Layer 2 of a small transformer language model trained on English Wikipedia (21 layers, counted from 0, width 128).
A neuron adds its activation times its output weights to the MLP's output. To switch it off is to set its activation to zero at one token and run the rest of the model.

Output weights of the MLP neurons that the questions are about. A number n stands for n times 0.0037.
n12: 2 19 -24 -28 3 -9 -28 -24 -12 10 -21 3 -12 38 25 -24 -20 7 6 6 26 22 -8 27 7 15 -24 -28 45 17 -10 -30 -15 -44 3 21 -13 -22 -10 -15 -5 15 -4 3 -12 7 34 -8 48 -10 -14 -2 -16 -35 -17 -18 43 35 -22 9 -42 -10 -37 -7 -17 -12 -5 -15 -23 -23 24 11 14 17 -29 68 8 -8 -25 -14 -10 18 -1 6 9 9 22 -30 -9 -8 7 6 -4 27 -35 -29 8 -48 24 -20 28 -19 43 16 4 27 28 -17 43 4 13 -58 -11 13 -14 12 1 -46 -16 -5 16 6 -5 45 11 -5 -15 -10
n22: -12 -26 -5 18 2 33 16 -2 44 -13 -15 -13 5 18 -34 -31 -23 16 -18 5 24 -1 -5 44 16 6 10 24 23 -5 14 -16 -8 -30 33 -15 -11 -15 -16 22 0 38 -4 19 -17 44 56 -3 -28 38 -13 56 -13 -12 -22 -35 -5 -45 -16 -44 46 40 38 16 22 1 -23 -47 -32 -3 10 -18 30 4 40 2 26 -27 28 11 14 13 20 -28 -6 -13 -7 -19 -17 -15 -23 20 31 -39 -7 36 -22 -30 -11 27 -3 -2 12 -19 31 45 -34 -18 29 32 -12 13 22 24 -21 26 -39 -34 42 4 9 -7 9 -31 -36 -47 -22 61
n63: -37 -13 5 0 25 22 16 16 -63 1 19 12 54 -2 -24 20 -27 11 42 8 -58 -11 -14 -23 11 -3 3 9 -6 -5 -22 -58 -21 23 -4 5 33 -33 29 22 15 -48 -3 36 37 -19 1 -8 13 -7 -19 20 -35 -10 -24 -15 58 -22 -2 14 26 11 26 33 12 -6 -11 -26 48 5 -4 -13 -47 2 -25 -24 6 27 -32 -12 19 -10 -10 0 -26 -3 5 2 -33 -11 -23 4 1 -2 -9 75 -24 -17 -39 -16 -35 -23 -21 20 37 -39 -30 -21 -17 -34 -15 25 38 15 -9 2 -14 10 14 -14 -13 35 8 14 -15 10 -27 24
n64: 40 -7 -7 -3 30 12 4 -24 -10 -7 42 -40 -33 11 35 1 53 12 -17 14 -2 1 -22 7 3 -33 17 -41 9 29 -7 52 -4 -8 -5 27 -12 -1 -7 -13 -55 2 -33 -26 -13 -14 26 19 -8 -27 -3 1 26 -9 35 -14 47 17 32 -4 -4 2 2 10 -9 -26 12 -6 -2 5 -16 13 7 12 22 7 5 20 4 -31 -9 -1 -32 20 -12 -29 -22 -5 -34 14 4 20 11 18 32 34 4 11 -9 7 41 21 -13 -47 33 -3 9 1 -6 0 34 8 16 -10 -26 -15 7 13 -2 -25 -2 17 28 -12 15 -9 -40 -31
n107: 18 -14 -8 22 -33 -27 43 -45 -17 -8 35 24 -15 -49 19 1 -35 6 16 20 -2 -14 -26 -26 20 -2 14 22 13 -15 69 0 -41 9 -4 30 -6 -3 49 14 -45 -9 -24 -17 -42 -29 22 42 -5 -46 -48 7 -39 20 66 9 21 7 22 -15 -7 18 9 27 15 48 -40 5 14 12 -17 -27 19 -18 -5 -30 30 13 15 12 -56 -9 -2 -24 31 -4 5 -12 -13 -15 -15 -34 22 -6 -56 -10 28 -13 0 26 9 -1 -8 -13 -19 -7 40 -1 -8 3 -9 -6 -10 9 -51 15 -55 -14 -1 25 27 18 -6 -12 35 -22 15 17
n117: -2 -9 62 -9 -31 -9 21 10 -11 -3 12 -42 -28 -6 23 -18 -29 7 -44 -23 -35 32 46 -12 38 27 -4 -2 16 52 68 7 39 -39 1 -48 9 14 3 -8 34 -36 -4 46 -47 -41 -8 38 29 24 16 -1 24 -4 19 61 -46 11 8 15 -10 -56 -31 2 -2 37 -11 20 -19 4 -9 4 -16 -23 -16 47 -41 26 -22 -24 -28 4 10 23 -7 4 16 -24 -36 0 -8 -2 -32 6 -20 -1 -60 -38 -18 -33 -62 12 7 5 15 20 13 3 22 43 29 -32 7 56 8 1 -2 48 12 -16 4 12 -8 19 -8 29 -32 -37
n161: -24 -27 8 -33 -17 0 -19 23 -21 -6 24 4 -9 9 -22 16 30 31 5 -5 -7 5 20 25 -11 -2 20 -21 -13 28 -28 15 -21 -41 16 8 -6 -13 -22 18 15 18 50 -16 -34 -48 38 17 -22 6 -9 5 44 36 -17 -13 -16 22 -13 -19 44 9 1 6 28 -5 32 1 23 0 -27 -9 -17 -34 47 -32 -28 -36 -5 -14 -6 -5 -36 -22 29 11 -15 -9 -22 -11 -19 -9 15 3 -25 -4 26 12 4 -6 -22 22 -3 21 6 15 -12 35 50 -26 12 9 39 -4 -4 -10 -9 15 21 -10 -3 -9 9 23 13 -10 33 -49
n174: -35 -27 -2 8 41 -62 -13 -3 3 -41 -18 -2 -57 34 21 -23 17 -13 39 22 -35 16 9 -8 1 58 -17 -27 16 19 36 2 31 45 -6 9 -25 7 -21 56 -32 11 -20 -4 -13 -5 -3 0 28 26 -19 -5 -17 -51 -35 -37 16 -8 11 -17 -7 24 -18 -15 -25 -39 18 -26 -15 -36 -40 28 6 19 4 25 -5 -44 -16 -32 7 -62 9 -1 6 18 11 -34 -6 -19 -50 1 -16 -22 -37 -7 5 -31 5 12 5 -4 -30 -34 -11 23 12 -1 -4 -56 -6 -27 -3 2 6 19 27 34 -4 -2 -1 -14 7 4 -16 -30 24 -19
n188: 10 -36 22 -42 43 20 -27 -6 0 -11 43 50 -7 1 33 -31 -25 -2 23 -5 -33 1 -13 -6 -32 26 -42 12 9 46 25 5 6 3 -12 39 30 4 1 5 1 -3 -32 -36 -14 3 -18 -2 4 -22 1 2 33 -39 -4 27 -13 4 -12 9 83 -24 -1 4 4 46 16 -21 -25 -11 8 -15 33 5 44 -12 -15 -38 7 -23 12 -4 22 35 18 16 -11 19 4 -8 29 25 10 31 21 -20 23 18 2 -32 10 -19 -2 35 16 -24 -1 16 -1 94 21 -1 -21 -6 -14 12 -21 41 -31 -6 -38 -11 1 3 18 33 -18 7
n222: -21 24 15 13 17 -41 17 -6 27 -2 -8 0 25 -14 -1 1 -26 -3 -2 9 22 13 -12 10 1 0 10 -4 8 -38 -4 0 -37 8 -40 12 -2 47 -2 24 27 5 15 19 3 2 18 36 37 10 22 29 -9 12 -60 -22 15 -10 -44 -31 2 -20 -14 4 -30 -4 14 40 25 5 -10 1 -23 42 35 -1 58 12 -36 48 38 -28 -1 28 -27 19 -59 19 3 1 13 -15 -7 -10 -15 -8 -17 26 3 -28 24 -6 -16 25 22 15 -27 -1 -1 13 -5 66 -50 34 14 -13 -7 -19 17 33 -1 -2 31 -2 5 -17 -26 46
n233: 24 4 -24 19 50 33 55 14 7 -26 14 -36 60 24 27 -4 15 -22 -15 26 -24 24 35 22 -2 -49 34 -24 22 -22 -34 -35 9 16 -3 -18 8 26 -18 34 11 1 -7 15 11 12 3 -20 42 23 -43 -52 32 23 23 -15 3 19 9 41 -23 39 0 4 -10 -11 14 -9 5 -9 -11 -42 42 23 -74 27 -32 -8 28 -15 50 30 -2 4 -3 -24 -9 22 -3 52 3 17 4 26 68 -8 18 41 69 2 9 -41 -64 45 46 45 -15 16 1 -7 -31 66 34 -5 40 21 19 -15 -15 2 -20 -19 -20 -31 -20 -4 -38 -39
n234: 7 20 -40 17 -34 6 -70 26 -1 -13 4 -20 31 16 36 11 28 -10 -2 19 2 12 44 -39 2 35 12 2 -61 -2 37 59 3 -36 9 -14 25 20 -4 -41 -29 -21 -27 30 23 11 -28 40 -15 -17 44 -25 -57 -27 9 22 34 -8 4 18 -30 -12 43 5 12 -29 -16 -23 -9 12 -18 36 -7 -4 -27 78 -21 1 1 -31 2 -2 -10 27 0 -10 -20 -7 -8 -37 37 0 15 -30 37 6 -23 42 -22 1 18 16 -5 -7 -6 13 -8 0 -18 -23 -16 -2 6 4 11 -14 26 -33 17 -12 39 -8 -28 24 -25 -14 54 -11
n240: 8 -7 18 39 23 9 66 6 45 34 20 22 26 76 -41 -9 2 47 -9 8 -11 20 10 0 5 -22 -12 36 -3 -5 -8 1 5 -11 24 -53 19 -6 2 15 -36 24 45 42 -20 19 11 16 22 -13 -35 -19 35 9 -26 -17 -8 24 25 -8 -4 -3 4 2 -30 -5 18 -24 37 -2 -16 9 20 -16 21 -41 20 1 -15 4 -54 33 -17 32 41 4 -38 -6 -22 19 -3 -13 9 9 14 -21 8 -7 -1 36 -24 -31 40 1 30 13 -7 2 -30 -16 -45 -60 -42 12 1 -29 -33 -25 5 -25 -29 26 29 1 10 7 13 -7
n273: -1 50 -28 4 15 6 22 -23 22 37 16 5 -2 -36 -72 -45 6 -4 20 -3 40 19 28 -25 45 20 -15 -13 26 25 14 12 23 0 -17 48 -28 -29 -9 39 9 3 33 25 5 11 -27 16 7 18 4 17 44 0 -6 -32 -30 -12 6 17 -15 -12 -25 59 39 2 -19 -25 3 51 18 23 40 6 -44 -12 27 13 -21 20 -5 57 33 -35 -1 -8 -59 56 -29 -11 7 0 -19 17 22 13 -16 -15 -4 23 -14 -4 30 -30 -16 10 20 -17 -27 11 -10 -6 47 11 34 -12 -1 -19 8 -22 -38 14 -9 -59 26 27 5 -6
n292: 2 -4 -36 11 -35 -25 14 30 30 28 17 25 11 -25 18 20 48 -23 16 33 -5 -37 -20 -2 43 4 -11 -10 -11 12 6 8 -16 -1 -20 12 -1 23 17 -10 4 -15 25 -7 30 11 -26 35 41 1 17 28 74 14 -19 39 -11 -2 -32 38 -9 38 -21 -38 23 -47 3 -21 -19 24 15 -29 -15 -3 -12 22 39 27 11 -13 -31 26 24 -11 31 -8 -23 -5 -17 -12 -4 -27 -15 2 2 35 7 24 36 4 -8 22 11 2 0 -9 6 -16 -15 4 -38 45 -13 2 -39 51 -9 -5 -25 -29 17 -53 -21 1 54 5 38 20
n308: 13 -1 -13 28 -1 -4 47 -17 -19 35 11 49 -7 -13 7 4 2 6 19 57 29 5 5 -2 41 25 3 7 -4 11 0 0 -10 -50 -21 60 16 36 -21 -47 -1 -15 53 19 19 0 20 -43 -19 12 18 -66 -45 -4 24 -16 7 -18 6 -14 -11 -10 1 9 -1 -20 27 11 6 12 -10 -2 -1 8 -54 23 -10 -2 -17 -8 48 21 -11 7 10 8 -4 2 -16 4 -49 4 -24 2 21 59 6 2 -27 50 -6 -17 -57 -28 -5 10 6 -1 -11 3 27 -5 -2 37 -44 -8 9 -20 -22 10 18 -20 26 -15 -30 -60 7 -26

Each question names a token from some text and the token that comes next. It shows the activations a of the neurons there, in the order above. A number n stands for n times 0.027.

Then comes g, the gradient of the next token's log-probability with respect to the MLP's output, scaled to length 1. A neuron's effect is roughly proportional to its activation times (output weights . g). A number n stands for n times 0.0039.

"1", then " so"
a: -1 1 0 0 1 -7 8 -1 -3 -3 0 3 -8 7 -2 28
g: -27 -23 -40 6 32 0 7 -10 -21 -25 1 -11 16 32 8 20 13 -13 -6 -25 27 18 43 11 17 35 21 -11 -9 14 10 31 40 -16 -7 26 30 -7 -10 1 7 -22 4 6 -44 -16 9 -43 -6 38 -41 -7 7 68 13 16 31 41 -14 -14 -1 37 18 -36 -2 19 2 15 -38 15 -19 -41 -34 -5 5 4 29 -20 -11 10 6 -18 3 5 -10 0 20 -26 -51 8 -14 0 -21 -1 -11 14 18 31 35 22 5 -23 -48 -14 -1 22 24 23 20 -1 -25 -7 -34 -18 1 0 -3 18 -6 -36 30 -10 3 25 -10 -35 -30 -29
Which neuron, switched off, lowers the next token's probability most? n308

"==", then "H"
a: -2 0 3 1 1 1 32 -6 1 0 -14 1 8 5 0 29
g: 15 -18 32 26 -22 -26 -7 -15 -19 -7 -30 10 -5 23 -20 -2 2 -22 -46 -3 -19 46 -16 7 11 2 -52 -34 23 1 -10 11 13 -4 -1 -16 19 -4 -11 -37 -23 36 -2 -30 17 -26 41 -10 -47 -2 -21 1 18 18 25 -7 16 6 -30 -22 9 11 -2 29 -6 -10 21 14 -2 -37 6 -32 22 0 6 27 -10 1 19 38 5 26 -8 -38 20 -14 15 -5 -41 -23 -24 10 34 12 -41 16 22 8 -2 22 0 37 25 33 15 4 -37 -54 -25 -36 -25 6 33 30 -15 20 -14 -5 -24 -34 -3 22 13 -52 -17 7 -5 9
Which neuron, switched off, lowers the next token's probability most? n161

"ze", then " |\n\n"
a: 5 19 -6 -14 -3 5 -2 3 -2 19 3 0 0 8 -1 -1
g: 8 -9 34 -19 -35 50 7 23 15 23 9 -40 -47 -14 6 37 -6 18 8 23 -14 -9 -1 38 -6 20 -33 -12 -47 -7 13 33 -9 -30 -12 -4 12 -11 -21 -11 0 -9 -6 -14 -10 16 10 -13 18 19 -36 24 4 -11 29 0 -36 -26 14 19 -32 -1 7 14 25 14 11 7 11 -23 30 -1 15 26 28 -36 19 7 -71 -7 -3 -11 -29 -18 29 27 13 7 2 -14 31 -23 -10 -13 -9 -36 0 7 11 5 -21 0 -1 31 -5 3 12 -1 -13 19 51 -56 -2 -23 -36 -2 10 14 3 14 -2 12 32 -60 -39 -34 -1 7
Which neuron, switched off, raises the next token's probability most? n222

" constru", then "ction"
a: -32 -5 -4 3 1 -6 2 -5 3 7 0 -11 -4 0 2 -2
g: -21 -9 -13 -15 -12 -23 13 26 0 4 -21 11 17 16 36 -10 42 -48 -20 25 -33 -23 -22 -11 14 19 -21 -17 -51 29 -3 9 -14 15 -14 -13 -16 -18 59 12 6 4 -8 12 6 17 4 29 6 -28 36 -15 -18 -6 -10 36 -30 -31 -11 31 -36 7 -8 -83 -32 -5 1 -4 39 -13 -22 17 10 -11 8 -21 -16 2 2 -11 -18 -10 18 2 14 40 34 9 7 -7 -2 -15 -9 -4 15 -18 13 54 -1 26 21 -17 -48 1 7 14 -11 -16 31 -17 2 18 32 28 8 -16 -2 -15 11 -14 -34 -19 -28 -14 14 -48 17 27
Which neuron, switched off, lowers the next token's probability most? n12

" D", then "E"
a: -8 1 30 -8 0 4 2 -1 0 0 -1 -11 2 0 1 1
g: 16 -10 4 -22 -29 -34 5 -3 3 -10 -15 -5 21 -18 22 17 -7 9 12 33 39 -19 -25 2 -48 30 38 14 -27 -24 19 -4 -44 26 34 12 5 9 13 23 3 -26 -5 -10 0 -26 -10 -13 8 18 -21 17 30 9 9 20 -19 13 51 33 19 29 -26 31 5 18 2 -14 -14 25 28 -37 -39 -16 31 53 5 -4 -28 -22 6 18 -16 -35 41 -31 -8 -4 1 12 -16 11 8 3 -17 -1 -36 13 -19 -4 4 -40 22 -29 19 -8 -19 -1 -5 -5 -31 13 9 14 1 -45 18 -1 58 -5 -15 -23 -11 4 -30 22 -53 30
Which neuron, switched off, lowers the next token's probability most? n63

" fl", then "oor"
a: -9 -2 12 1 11 1 9 -2 34 3 1 -94 1 -1 4 1
g: -24 -27 -41 -16 5 32 18 -34 7 32 -17 -14 -3 -4 13 33 -3 31 17 26 4 10 10 6 17 -14 20 -5 15 58 3 25 -6 21 12 8 -26 43 5 2 4 -36 -16 20 28 -20 -16 -26 45 2 -7 6 1 -34 18 38 -8 26 -23 10 27 -24 -6 12 -23 -10 -5 -23 -7 -25 35 22 -14 8 8 -2 -27 6 -7 7 -16 -38 16 41 7 -15 -10 -7 -15 -2 2 4 -47 39 41 47 12 -22 23 31 -7 -14 -21 0 -18 -27 -25 23 9 8 -17 -17 -5 -25 52 5 9 3 -59 -44 12 2 -25 44 0 19 -18 -5
Which neuron, switched off, lowers the next token's probability most? n188

" |", then " Sc"
a: 0 3 6 1 1 -2 1 -4 3 -13 -3 1 0 -10 0 1
g: 14 -15 -27 -3 4 -22 48 1 3 -38 15 8 28 -1 21 -4 0 -36 -10 -1 10 -41 -13 48 -10 0 4 7 -3 -9 -5 -4 -9 31 49 -25 34 -2 -36 -8 -1 25 -30 52 30 -33 -44 -25 25 44 38 36 -12 -17 36 24 6 25 -9 2 2 13 13 21 -22 55 35 -3 10 0 -24 2 -26 -11 -2 14 -17 -5 -74 -12 -8 7 -2 -20 11 -24 -5 -3 26 6 -18 -22 5 8 -17 26 3 5 -25 -13 -41 -39 -1 -10 -28 29 6 27 38 9 13 22 -1 14 -5 -1 23 -4 -7 15 18 12 15 16 30 6 17 18
Which neuron, switched off, lowers the next token's probability most? n273

" My", then "h"
a: 0 11 10 -3 0 2 12 -7 1 -1 0 7 -2 1 0 1
g: 37 -31 7 -30 -9 -6 35 18 -15 11 -5 10 32 -6 5 -3 -18 -54 -26 0 14 31 -38 -44 -8 33 3 33 17 15 35 4 30 16 41 -4 2 -21 -1 12 2 20 -1 -24 9 11 33 5 8 -19 4 -5 3 -29 5 -11 -31 9 42 10 39 -49 11 7 24 25 -17 -17 -31 -53 -7 5 -16 -46 39 -34 22 -4 -11 -1 -22 -24 29 -14 10 9 44 52 -3 -21 -46 10 21 11 -2 -8 5 25 -12 -10 31 -13 -28 -26 19 13 -4 -18 30 12 -2 16 16 10 -41 15 -26 23 27 -2 -8 -4 21 10 -3 -23 -4 7
Which neuron, switched off, lowers the next token's probability most? n22